Layer 2 of a small transformer language model trained on English Wikipedia (10 layers, counted from 0, width 64).
A neuron's activation on a vector x is SiLU(gate . x) times (in . x), where the dot is the dot product.

Input weights of the MLP neurons that the questions are about. A number n stands for (n - 500) times 0.0015.
n26 gate: 506 545 457 515 592 439 458 224 442 379 539 648 628 615 556 495 477 482 534 597 384 476 396 258 550 439 591 318 345 372 554 677 326 784 593 577 545 493 568 416 605 311 316 399 677 521 561 365 394 331 523 647 489 371 635 587 418 568 377 518 581 405 481 312
n27 gate: 560 474 357 665 411 665 497 658 513 436 704 655 535 674 291 452 542 544 409 484 421 518 552 353 559 684 507 399 564 521 450 617 535 432 446 498 306 490 470 567 425 271 553 565 567 375 479 646 496 471 489 660 359 589 524 655 410 379 545 435 463 479 267 599
n36 gate: 341 426 437 434 573 594 467 427 428 437 531 561 393 584 504 598 541 445 553 417 545 515 581 427 454 550 512 358 478 562 562 466 600 512 638 420 490 497 361 444 454 403 570 491 615 578 461 442 454 609 487 495 568 533 499 469 454 395 504 620 440 612 497 427
n44 gate: 684 611 495 644 300 259 554 270 423 693 587 561 331 715 651 298 721 681 420 566 554 501 423 564 443 669 494 623 368 281 511 420 447 969 207 561 401 472 439 679 426 600 375 677 349 471 502 343 406 493 359 735 474 557 307 534 524 354 488 471 700 425 447 412
n64 gate: 487 613 510 505 434 396 440 218 376 564 267 469 482 678 680 397 573 482 433 551 489 470 277 676 527 592 582 655 449 463 559 365 296 432 474 518 443 546 663 507 572 540 494 667 648 418 644 480 454 460 199 443 517 585 471 462 545 459 481 403 669 447 571 541
n80 gate: 483 548 584 559 468 570 661 652 512 592 580 633 721 369 262 382 617 468 574 349 399 553 426 487 578 649 475 410 533 359 376 517 413 651 390 628 591 505 519 301 750 500 388 396 570 339 620 530 345 541 584 554 425 627 428 544 411 522 257 433 487 583 528 560
n88 gate: 634 625 547 607 364 483 647 525 617 450 505 534 635 478 330 485 581 467 528 510 468 526 586 410 496 563 517 367 451 476 496 483 538 635 383 595 526 458 507 527 470 536 375 542 437 574 447 539 422 449 499 409 428 485 402 458 304 495 365 395 464 558 300 483
n96 gate: 412 412 501 502 347 566 430 440 378 553 399 478 511 475 448 475 534 451 645 522 594 338 487 599 416 538 568 401 263 389 705 468 362 511 385 653 550 278 614 441 592 491 509 220 656 403 212 506 359 633 521 403 520 474 551 528 401 550 368 543 570 280 678 342
n97 gate: 371 526 566 527 653 465 618 381 501 421 622 633 493 467 382 520 499 441 422 308 284 540 723 301 615 527 624 384 423 474 510 705 575 627 646 528 496 408 492 581 576 283 510 595 564 540 452 627 452 590 547 542 407 549 570 467 348 516 762 631 546 419 366 702
n142 gate: 447 513 391 543 620 489 416 450 649 490 680 562 526 478 477 645 583 253 584 405 463 499 573 482 567 425 451 342 232 468 470 521 472 341 317 735 306 287 725 469 655 577 526 492 610 559 375 372 464 535 364 443 515 674 621 520 558 484 507 391 680 576 726 457
n152 gate: 521 414 473 647 405 527 464 399 767 492 548 419 563 519 610 429 613 672 195 553 660 512 778 348 495 489 460 463 419 472 684 740 609 487 689 673 332 583 359 488 429 348 527 364 479 621 450 452 554 403 635 543 559 430 626 461 616 461 527 702 460 319 387 351
n177 gate: 515 541 448 374 590 480 556 397 421 391 579 536 489 205 518 368 492 579 331 415 579 542 624 678 515 510 460 586 512 523 544 501 438 390 458 605 504 653 573 513 404 442 539 515 462 575 666 477 509 476 535 507 440 550 625 532 477 428 542 356 646 358 397 752
n188 gate: 607 443 466 608 401 578 475 621 725 558 557 365 473 408 492 437 595 396 381 354 427 607 557 477 439 550 599 453 355 460 699 621 532 416 453 725 225 292 530 457 598 447 497 611 466 496 495 680 476 482 338 541 497 702 589 599 542 463 597 318 686 559 430 361
n190 gate: 681 375 641 429 403 302 723 337 381 386 723 475 426 616 439 357 643 571 269 639 421 581 735 376 440 638 623 486 487 468 517 455 195 582 648 608 367 304 586 354 604 514 545 482 742 499 337 552 485 427 538 555 540 526 505 475 466 548 365 511 749 427 369 585
n26 in: 561 432 603 398 370 628 624 591 583 446 520 480 480 327 491 540 620 451 430 295 577 497 585 629 522 829 495 736 505 475 584 516 669 418 405 590 417 483 594 417 472 476 507 669 500 414 332 643 311 602 348 403 598 538 258 467 498 478 375 509 586 549 553 617
n27 in: 463 577 399 488 455 524 427 569 533 616 460 571 482 424 510 491 324 625 510 436 448 486 364 528 731 383 508 462 591 558 396 540 356 427 539 267 645 649 405 592 392 542 595 642 277 371 353 507 645 575 668 561 583 548 320 505 433 428 450 441 361 371 528 426
n36 in: 521 445 498 597 569 518 530 487 546 370 442 555 601 340 539 496 455 434 450 472 461 589 622 482 629 528 523 653 540 429 622 587 610 485 562 408 579 674 624 490 548 484 522 570 508 578 556 474 462 441 495 377 523 462 503 583 466 554 557 440 481 434 463 584
n44 in: 471 611 514 350 697 716 355 488 612 562 624 492 624 195 542 607 509 402 349 384 701 642 776 311 629 272 256 394 414 491 503 561 453 317 628 556 416 493 529 472 548 327 541 497 583 425 423 512 546 566 484 568 391 663 721 429 686 604 440 565 268 581 531 655
n64 in: 360 535 563 604 460 513 461 377 577 748 444 422 337 702 559 733 573 331 500 691 537 606 533 549 461 487 327 452 576 724 621 388 572 478 570 502 449 500 383 598 533 597 603 392 306 429 382 427 525 637 366 636 462 525 638 398 555 439 458 580 339 433 602 547
n80 in: 312 591 474 315 574 593 522 589 470 636 565 575 513 445 397 451 601 429 501 466 595 581 517 480 634 453 292 466 538 503 424 296 484 545 569 555 530 707 440 296 643 555 523 484 369 493 620 227 486 506 567 507 516 612 696 596 558 500 500 480 267 631 664 623
n88 in: 455 550 604 450 437 531 569 494 568 512 554 500 577 391 573 523 471 576 480 515 612 632 514 545 514 387 439 549 435 531 453 361 433 501 511 529 565 617 497 454 426 573 565 619 425 427 552 418 499 476 603 397 617 344 620 433 502 477 404 596 291 543 563 498
n96 in: 338 417 527 440 426 584 286 538 340 550 377 478 429 495 350 378 461 450 627 508 554 433 440 608 409 541 474 434 409 428 650 383 452 315 384 527 454 439 488 522 591 514 512 240 588 505 227 448 476 537 679 393 471 559 634 519 503 597 480 614 531 173 676 431
n97 in: 572 391 618 603 577 549 530 494 562 381 705 581 681 421 457 492 636 579 462 561 464 486 555 358 613 598 429 433 530 657 620 605 691 501 601 559 556 483 429 505 407 332 685 450 607 781 584 505 579 505 410 649 709 434 525 546 478 410 506 360 389 402 324 330
n142 in: 497 600 576 441 567 527 354 591 427 321 535 559 383 494 479 489 554 330 573 375 360 518 394 529 589 485 565 277 435 530 308 331 352 335 315 652 356 389 574 549 591 602 532 586 677 581 376 355 457 389 442 403 352 555 600 543 399 673 444 553 544 528 541 499
n152 in: 520 477 570 478 356 534 308 561 550 449 447 474 544 626 685 345 334 715 292 570 579 380 530 477 470 414 508 346 500 673 463 509 652 451 628 508 507 637 338 628 501 562 580 480 356 577 455 620 670 425 738 403 405 441 556 356 483 543 618 812 361 393 247 425
n177 in: 401 584 472 431 490 613 448 478 539 486 573 561 435 546 446 588 630 456 477 634 591 492 510 452 486 524 528 487 451 577 514 368 638 445 467 628 365 436 365 610 477 409 481 482 578 581 443 259 573 583 528 553 520 608 629 337 558 397 293 469 457 612 544 445
n188 in: 329 491 439 485 599 405 614 329 481 537 491 523 514 517 468 648 537 578 555 575 582 441 563 459 632 422 438 640 512 466 503 595 488 590 522 453 662 641 442 362 354 491 499 317 528 520 627 344 466 535 641 565 663 386 464 425 543 415 477 552 520 393 791 500
n190 in: 460 554 338 539 520 641 452 482 522 692 311 497 643 386 688 686 376 420 588 228 576 521 519 589 558 500 437 494 500 463 575 677 737 458 428 479 549 632 495 457 552 330 420 459 434 464 670 406 427 690 461 626 527 417 429 496 584 308 484 534 326 547 504 349

Each question shows a token from some text and the vector x that enters the MLP there. A number n stands for (n - 500) times 0.0042.

")\n": 687 475 467 499 504 461 463 487 486 494 556 552 540 543 526 581 565 513 434 578 481 539 428 604 496 713 518 229 446 568 521 415 621 308 564 337 492 448 497 674 568 428 440 519 420 535 516 440 595 536 359 511 288 466 538 505 452 686 542 636 450 485 277 499
Which three neurons fire most, strongest first? n80, n97, n152

"ch": 469 495 463 628 511 510 476 704 378 568 429 437 453 476 567 548 495 465 504 504 579 590 336 505 644 303 438 539 556 461 550 480 500 374 499 474 404 557 243 501 617 571 518 557 444 600 389 463 574 475 529 538 604 628 434 499 505 651 545 570 502 398 481 586
The two highest activations, in order: n26, n97

" Preceded": 737 521 570 572 507 432 451 459 356 428 516 452 523 460 564 418 410 460 521 585 535 386 612 672 550 499 497 398 415 364 550 320 495 269 529 404 548 633 438 543 494 364 463 488 404 369 616 428 582 505 501 399 482 597 571 499 483 648 555 437 481 678 471 586
Which neuron fires most, and how strongly? n97, at about 0.11

"al": 446 492 536 439 507 476 149 704 577 530 389 472 428 607 491 431 574 475 536 497 594 400 436 555 478 447 523 662 463 446 415 511 581 526 497 337 514 539 252 435 384 492 492 591 534 500 408 547 600 478 584 378 538 497 478 514 447 583 474 437 478 468 552 515
Which three neurons fire most, strongest first? n97, n190, n44

"ed": 463 512 482 494 488 500 335 723 462 412 457 431 490 537 551 581 666 402 568 647 507 461 454 658 621 533 483 489 606 549 491 502 484 387 510 465 475 523 413 515 408 526 440 510 431 427 501 578 845 496 559 343 726 587 496 500 449 628 568 522 573 479 515 476
Which neuron fires most, and how strongly? n190, at about 0.16

"ith": 405 499 469 580 505 563 147 615 606 418 434 359 464 403 589 430 504 401 512 575 585 650 496 668 540 592 388 557 544 628 487 507 560 412 608 424 465 501 410 388 640 632 569 473 468 505 450 472 446 488 444 501 502 540 435 513 461 538 559 562 502 369 517 537
Which three neurons fire most, strongest first? n152, n64, n97

" Th": 692 495 543 680 510 504 504 616 497 461 427 609 503 484 436 408 429 558 401 531 553 524 555 657 537 478 485 534 454 610 478 335 429 551 450 341 358 506 561 465 487 557 474 439 461 459 545 471 543 508 509 507 767 541 662 580 528 556 609 666 480 483 342 590
Which of these neurons fires most? n152

"2": 477 465 592 314 506 589 461 458 417 414 510 493 487 460 618 476 441 705 555 567 456 565 629 496 510 500 610 499 567 676 580 483 577 316 630 542 616 569 558 429 458 339 592 480 430 513 472 420 534 512 452 395 605 541 546 490 506 637 416 441 440 520 557 620
Which three neurons fire most, strongest first? n177, n36, n152

" |\n": 532 506 520 421 481 583 245 475 405 552 485 583 546 504 416 569 552 347 389 542 482 632 502 532 443 662 500 305 595 539 456 431 455 367 361 233 510 443 516 617 620 513 479 511 430 532 590 527 581 574 353 365 468 507 649 520 455 613 394 520 446 460 571 524
Which of these neurons fires most? n142

" in": 595 514 613 450 476 560 379 549 387 499 497 484 600 506 565 466 284 535 559 378 518 666 464 435 461 562 547 589 592 477 443 525 509 415 516 536 386 500 473 603 490 452 550 626 490 539 514 615 690 481 385 603 527 479 286 514 485 546 477 471 357 627 560 545
Which neuron fires most, and how strongly? n96, at about 0.2

" still": 335 501 530 391 498 479 255 586 601 459 543 406 472 551 488 490 464 497 540 489 483 555 460 528 609 456 456 364 629 558 500 542 449 467 490 378 450 538 670 437 559 636 605 672 496 452 456 570 727 454 535 499 355 531 615 496 490 559 577 361 520 382 374 538
Which neuron fires most, and how strongly? n27, at about 0.26

"1": 423 496 596 261 499 557 523 546 385 450 458 493 517 531 455 477 349 514 442 612 390 444 627 653 450 526 471 485 593 674 486 463 609 379 359 727 522 554 548 519 380 339 620 486 451 648 665 414 494 479 491 401 581 499 542 480 465 491 563 544 550 498 487 519
Which of these neurons fires most? n177

" |": 501 509 541 471 496 564 485 579 495 456 492 727 480 522 504 513 471 420 533 566 642 417 474 619 427 463 436 543 740 484 483 350 531 364 413 494 637 496 452 559 500 546 408 478 506 411 448 483 516 486 492 459 598 482 422 499 509 548 446 457 447 513 531 469
Which neuron fires most, and how strongly? n97, at about 0.1

" dr": 543 475 517 515 509 381 629 704 409 537 494 399 531 551 385 382 416 224 635 421 450 505 586 514 456 410 546 522 562 526 587 471 438 417 325 305 458 528 587 443 445 680 524 530 516 454 490 381 497 528 560 490 591 664 435 518 486 587 576 652 493 437 307 605
Which neuron fires most, and how strongly? n44, at about 0.092

"-": 441 522 470 455 499 504 519 648 333 474 445 540 452 545 426 554 508 630 363 440 565 550 588 597 530 528 569 573 512 443 545 544 733 347 561 404 492 489 481 632 487 543 603 493 457 463 641 491 625 505 431 323 432 377 386 489 529 739 316 519 408 594 419 407
Which of these neurons fires most? n188

"0": 530 468 543 406 515 638 481 594 484 341 450 517 498 525 554 573 362 470 706 446 477 504 512 652 434 512 617 508 564 541 485 579 607 392 729 351 565 490 480 438 455 409 587 555 597 597 592 519 562 519 624 511 612 446 516 478 460 469 569 575 519 534 361 378
Which of these neurons fires most? n36

"an": 631 518 484 551 508 500 227 471 478 523 490 479 452 546 607 276 594 635 453 613 572 475 377 535 532 402 516 623 505 555 491 455 486 482 388 198 464 564 329 399 557 543 467 392 541 578 645 553 523 504 428 470 458 438 426 485 447 566 470 577 380 335 490 457
Which neuron fires most, and how strongly? n152, at about 0.21

"eng": 328 520 424 590 491 407 497 701 458 448 459 507 520 552 623 430 334 718 604 377 488 454 226 521 461 536 470 491 433 565 500 494 545 189 453 534 461 536 379 423 601 586 441 461 514 687 505 537 571 560 529 466 580 390 497 474 501 592 568 690 561 443 622 570
The two highest activations, in order: n44, n96

" Navy": 545 498 513 498 506 404 305 489 422 466 488 508 567 539 386 492 325 559 458 609 488 306 470 468 506 370 589 266 634 435 493 509 438 445 487 491 626 485 420 534 538 585 636 416 503 463 387 392 754 519 541 502 499 500 467 501 482 514 629 435 535 385 474 506
Which neuron fires most, and how strongly? n96, at about 0.27

" (": 486 478 500 431 489 635 511 438 543 513 400 449 560 554 461 629 455 595 420 478 518 527 340 814 596 563 474 407 538 699 513 514 503 463 378 512 484 504 425 732 545 499 557 523 452 498 509 548 418 506 509 498 469 436 532 492 546 693 578 430 329 403 494 522
Which of these neurons fires most? n64

" April": 638 498 555 438 495 477 540 902 433 467 529 516 471 471 603 583 206 680 676 483 504 356 596 594 521 474 506 407 564 460 493 339 487 541 645 604 468 568 495 553 649 402 465 477 405 606 389 523 584 412 531 530 510 513 427 575 510 666 509 670 496 499 506 447
Which of these neurons fires most? n64

" Jac": 361 464 531 347 507 435 622 630 518 505 474 398 474 591 442 464 458 435 523 547 560 565 575 437 524 472 517 788 510 730 447 414 555 477 376 283 557 512 496 536 636 503 450 459 474 512 492 529 613 484 566 462 427 617 578 529 493 327 491 568 354 660 441 486
Which of these neurons fires most? n142

"ious": 411 508 456 599 491 493 368 750 432 501 427 463 502 511 465 496 596 403 491 470 446 520 431 481 312 429 596 582 588 451 489 477 510 431 462 422 555 475 434 506 459 503 545 567 360 391 350 530 833 523 459 494 474 506 522 542 463 411 579 622 389 327 437 466
Which neuron fires most, and how strongly? n27, at about 0.33

" All": 513 492 550 399 514 389 250 550 523 559 445 533 520 522 505 386 321 356 388 571 498 515 623 661 567 652 540 514 437 490 478 275 469 438 620 424 541 457 428 557 564 463 481 530 493 416 444 530 797 434 484 388 653 488 455 522 503 414 345 637 508 411 414 575
Which three neurons fire most, strongest first? n188, n64, n97

",": 477 512 662 507 467 548 410 578 419 462 500 445 413 583 552 439 436 548 581 506 540 515 643 715 505 593 461 463 726 571 489 499 421 311 540 480 437 431 448 466 503 500 480 523 488 544 435 391 484 540 534 572 496 419 504 501 540 591 543 542 546 544 347 473
Which of these neurons fires most? n188

" was": 538 513 600 343 487 518 543 498 370 324 626 484 510 494 349 592 653 500 567 474 516 497 476 690 549 469 460 532 670 514 439 300 489 635 425 292 469 543 383 514 569 442 537 586 480 351 450 451 517 516 535 504 489 524 441 496 494 586 525 326 471 405 543 548
The two highest activations, in order: n80, n152

"us": 607 515 465 509 478 455 267 519 629 542 521 437 402 569 471 491 497 416 413 709 532 561 469 611 478 348 511 687 611 467 485 612 468 605 397 465 507 506 473 571 588 500 533 463 444 644 446 607 653 425 540 486 501 523 435 443 476 657 737 384 525 476 498 505
Which neuron fires most, and how strongly? n80, at about 0.18

"3": 472 474 506 471 501 519 456 512 576 459 412 526 535 479 654 484 488 470 573 629 475 488 524 623 488 420 532 618 691 561 562 316 491 549 723 382 543 565 553 433 516 433 690 497 483 487 538 436 514 469 399 397 639 509 458 521 514 610 685 535 408 498 548 586
The two highest activations, in order: n64, n142

"er": 529 497 488 545 494 569 258 585 489 592 488 424 523 547 529 476 523 498 504 637 561 480 322 615 564 352 516 559 543 523 450 585 548 474 498 248 522 534 219 434 473 535 512 484 411 572 477 430 597 499 421 418 450 324 541 510 458 519 507 565 574 499 342 585
The two highest activations, in order: n26, n142

")\n\n": 576 497 437 584 486 517 479 561 323 482 520 547 570 527 410 454 641 590 479 528 509 586 497 572 417 511 657 277 554 613 515 182 552 537 416 440 575 522 328 649 589 401 491 571 494 540 510 382 515 571 518 306 308 517 484 530 485 449 326 530 475 549 324 640
Which neuron fires most, and how strongly? n188, at about 0.28

" ": 454 504 571 441 481 451 444 424 582 541 326 598 484 536 593 595 433 599 534 521 568 516 456 496 569 502 629 436 648 614 481 325 589 380 503 303 480 507 606 551 463 527 541 438 510 579 565 533 270 490 502 394 497 585 424 516 510 490 452 406 530 246 488 490
Which neuron fires most, and how strongly? n64, at about 0.24

" she": 522 494 541 435 512 521 246 319 413 448 579 531 439 628 488 510 482 686 493 540 451 507 425 596 456 442 459 625 540 564 518 521 444 514 438 445 461 456 581 390 676 547 562 657 358 658 417 378 605 489 619 417 376 512 533 470 527 404 488 580 420 465 495 502
Which three neurons fire most, strongest first? n64, n97, n188

" US": 446 487 494 462 493 349 274 456 455 531 456 564 595 534 360 447 456 567 390 543 476 321 568 615 231 479 514 330 547 610 539 470 334 433 471 512 551 503 479 522 519 446 533 384 495 462 459 394 665 511 445 461 634 613 474 552 515 664 464 418 529 455 516 539
Which neuron fires most, and how strongly? n96, at about 0.85

" May": 624 500 528 406 489 441 577 895 364 435 494 526 464 410 613 586 244 652 604 484 526 309 472 547 422 512 505 436 531 503 520 307 461 559 588 552 464 552 457 566 660 417 457 496 441 619 427 503 593 402 470 484 491 479 357 548 550 561 606 679 516 497 571 464
Which neuron fires most, and how strongly? n64, at about 0.19

" esc": 497 527 479 418 505 470 384 515 404 441 504 410 536 542 328 452 412 403 490 622 494 481 541 464 767 482 421 691 580 472 445 412 407 565 649 415 456 425 572 429 649 568 480 440 515 574 548 432 572 530 547 370 531 657 480 508 530 571 733 500 353 488 546 605
Which of these neurons fires most? n26

"ing": 458 496 445 454 487 534 363 771 429 454 431 417 463 562 556 585 581 546 489 561 474 561 304 540 494 537 564 456 626 488 488 524 507 421 568 546 471 480 372 513 407 613 442 535 484 450 555 532 878 481 556 478 533 506 383 490 480 377 526 658 533 433 362 528
Which neuron fires most, and how strongly? n27, at about 0.22

" s": 479 520 480 509 495 414 348 473 409 456 498 517 477 549 195 553 372 340 594 443 477 574 530 551 472 410 610 779 472 683 493 544 509 660 378 447 429 513 574 505 440 602 478 379 521 508 569 521 456 510 614 386 442 489 481 501 507 551 692 520 376 462 238 608
Which neuron fires most, and how strongly? n44, at about 0.12

"eration": 606 507 460 395 503 454 449 638 560 565 545 477 462 475 504 374 428 580 525 565 497 469 432 494 376 438 541 254 523 556 415 381 413 399 693 407 580 493 303 501 433 521 635 455 532 367 486 493 764 475 541 619 368 453 424 509 521 515 515 505 501 424 423 537
Which of these neurons fires most? n27

"ied": 681 500 497 378 489 451 375 643 444 486 456 488 493 514 489 549 530 527 583 621 530 404 489 589 685 668 460 504 582 506 480 253 477 487 570 575 494 533 359 532 398 573 485 555 404 459 485 639 768 531 576 396 643 488 497 523 486 487 819 569 561 533 563 474
Which neuron fires most, and how strongly? n190, at about 0.15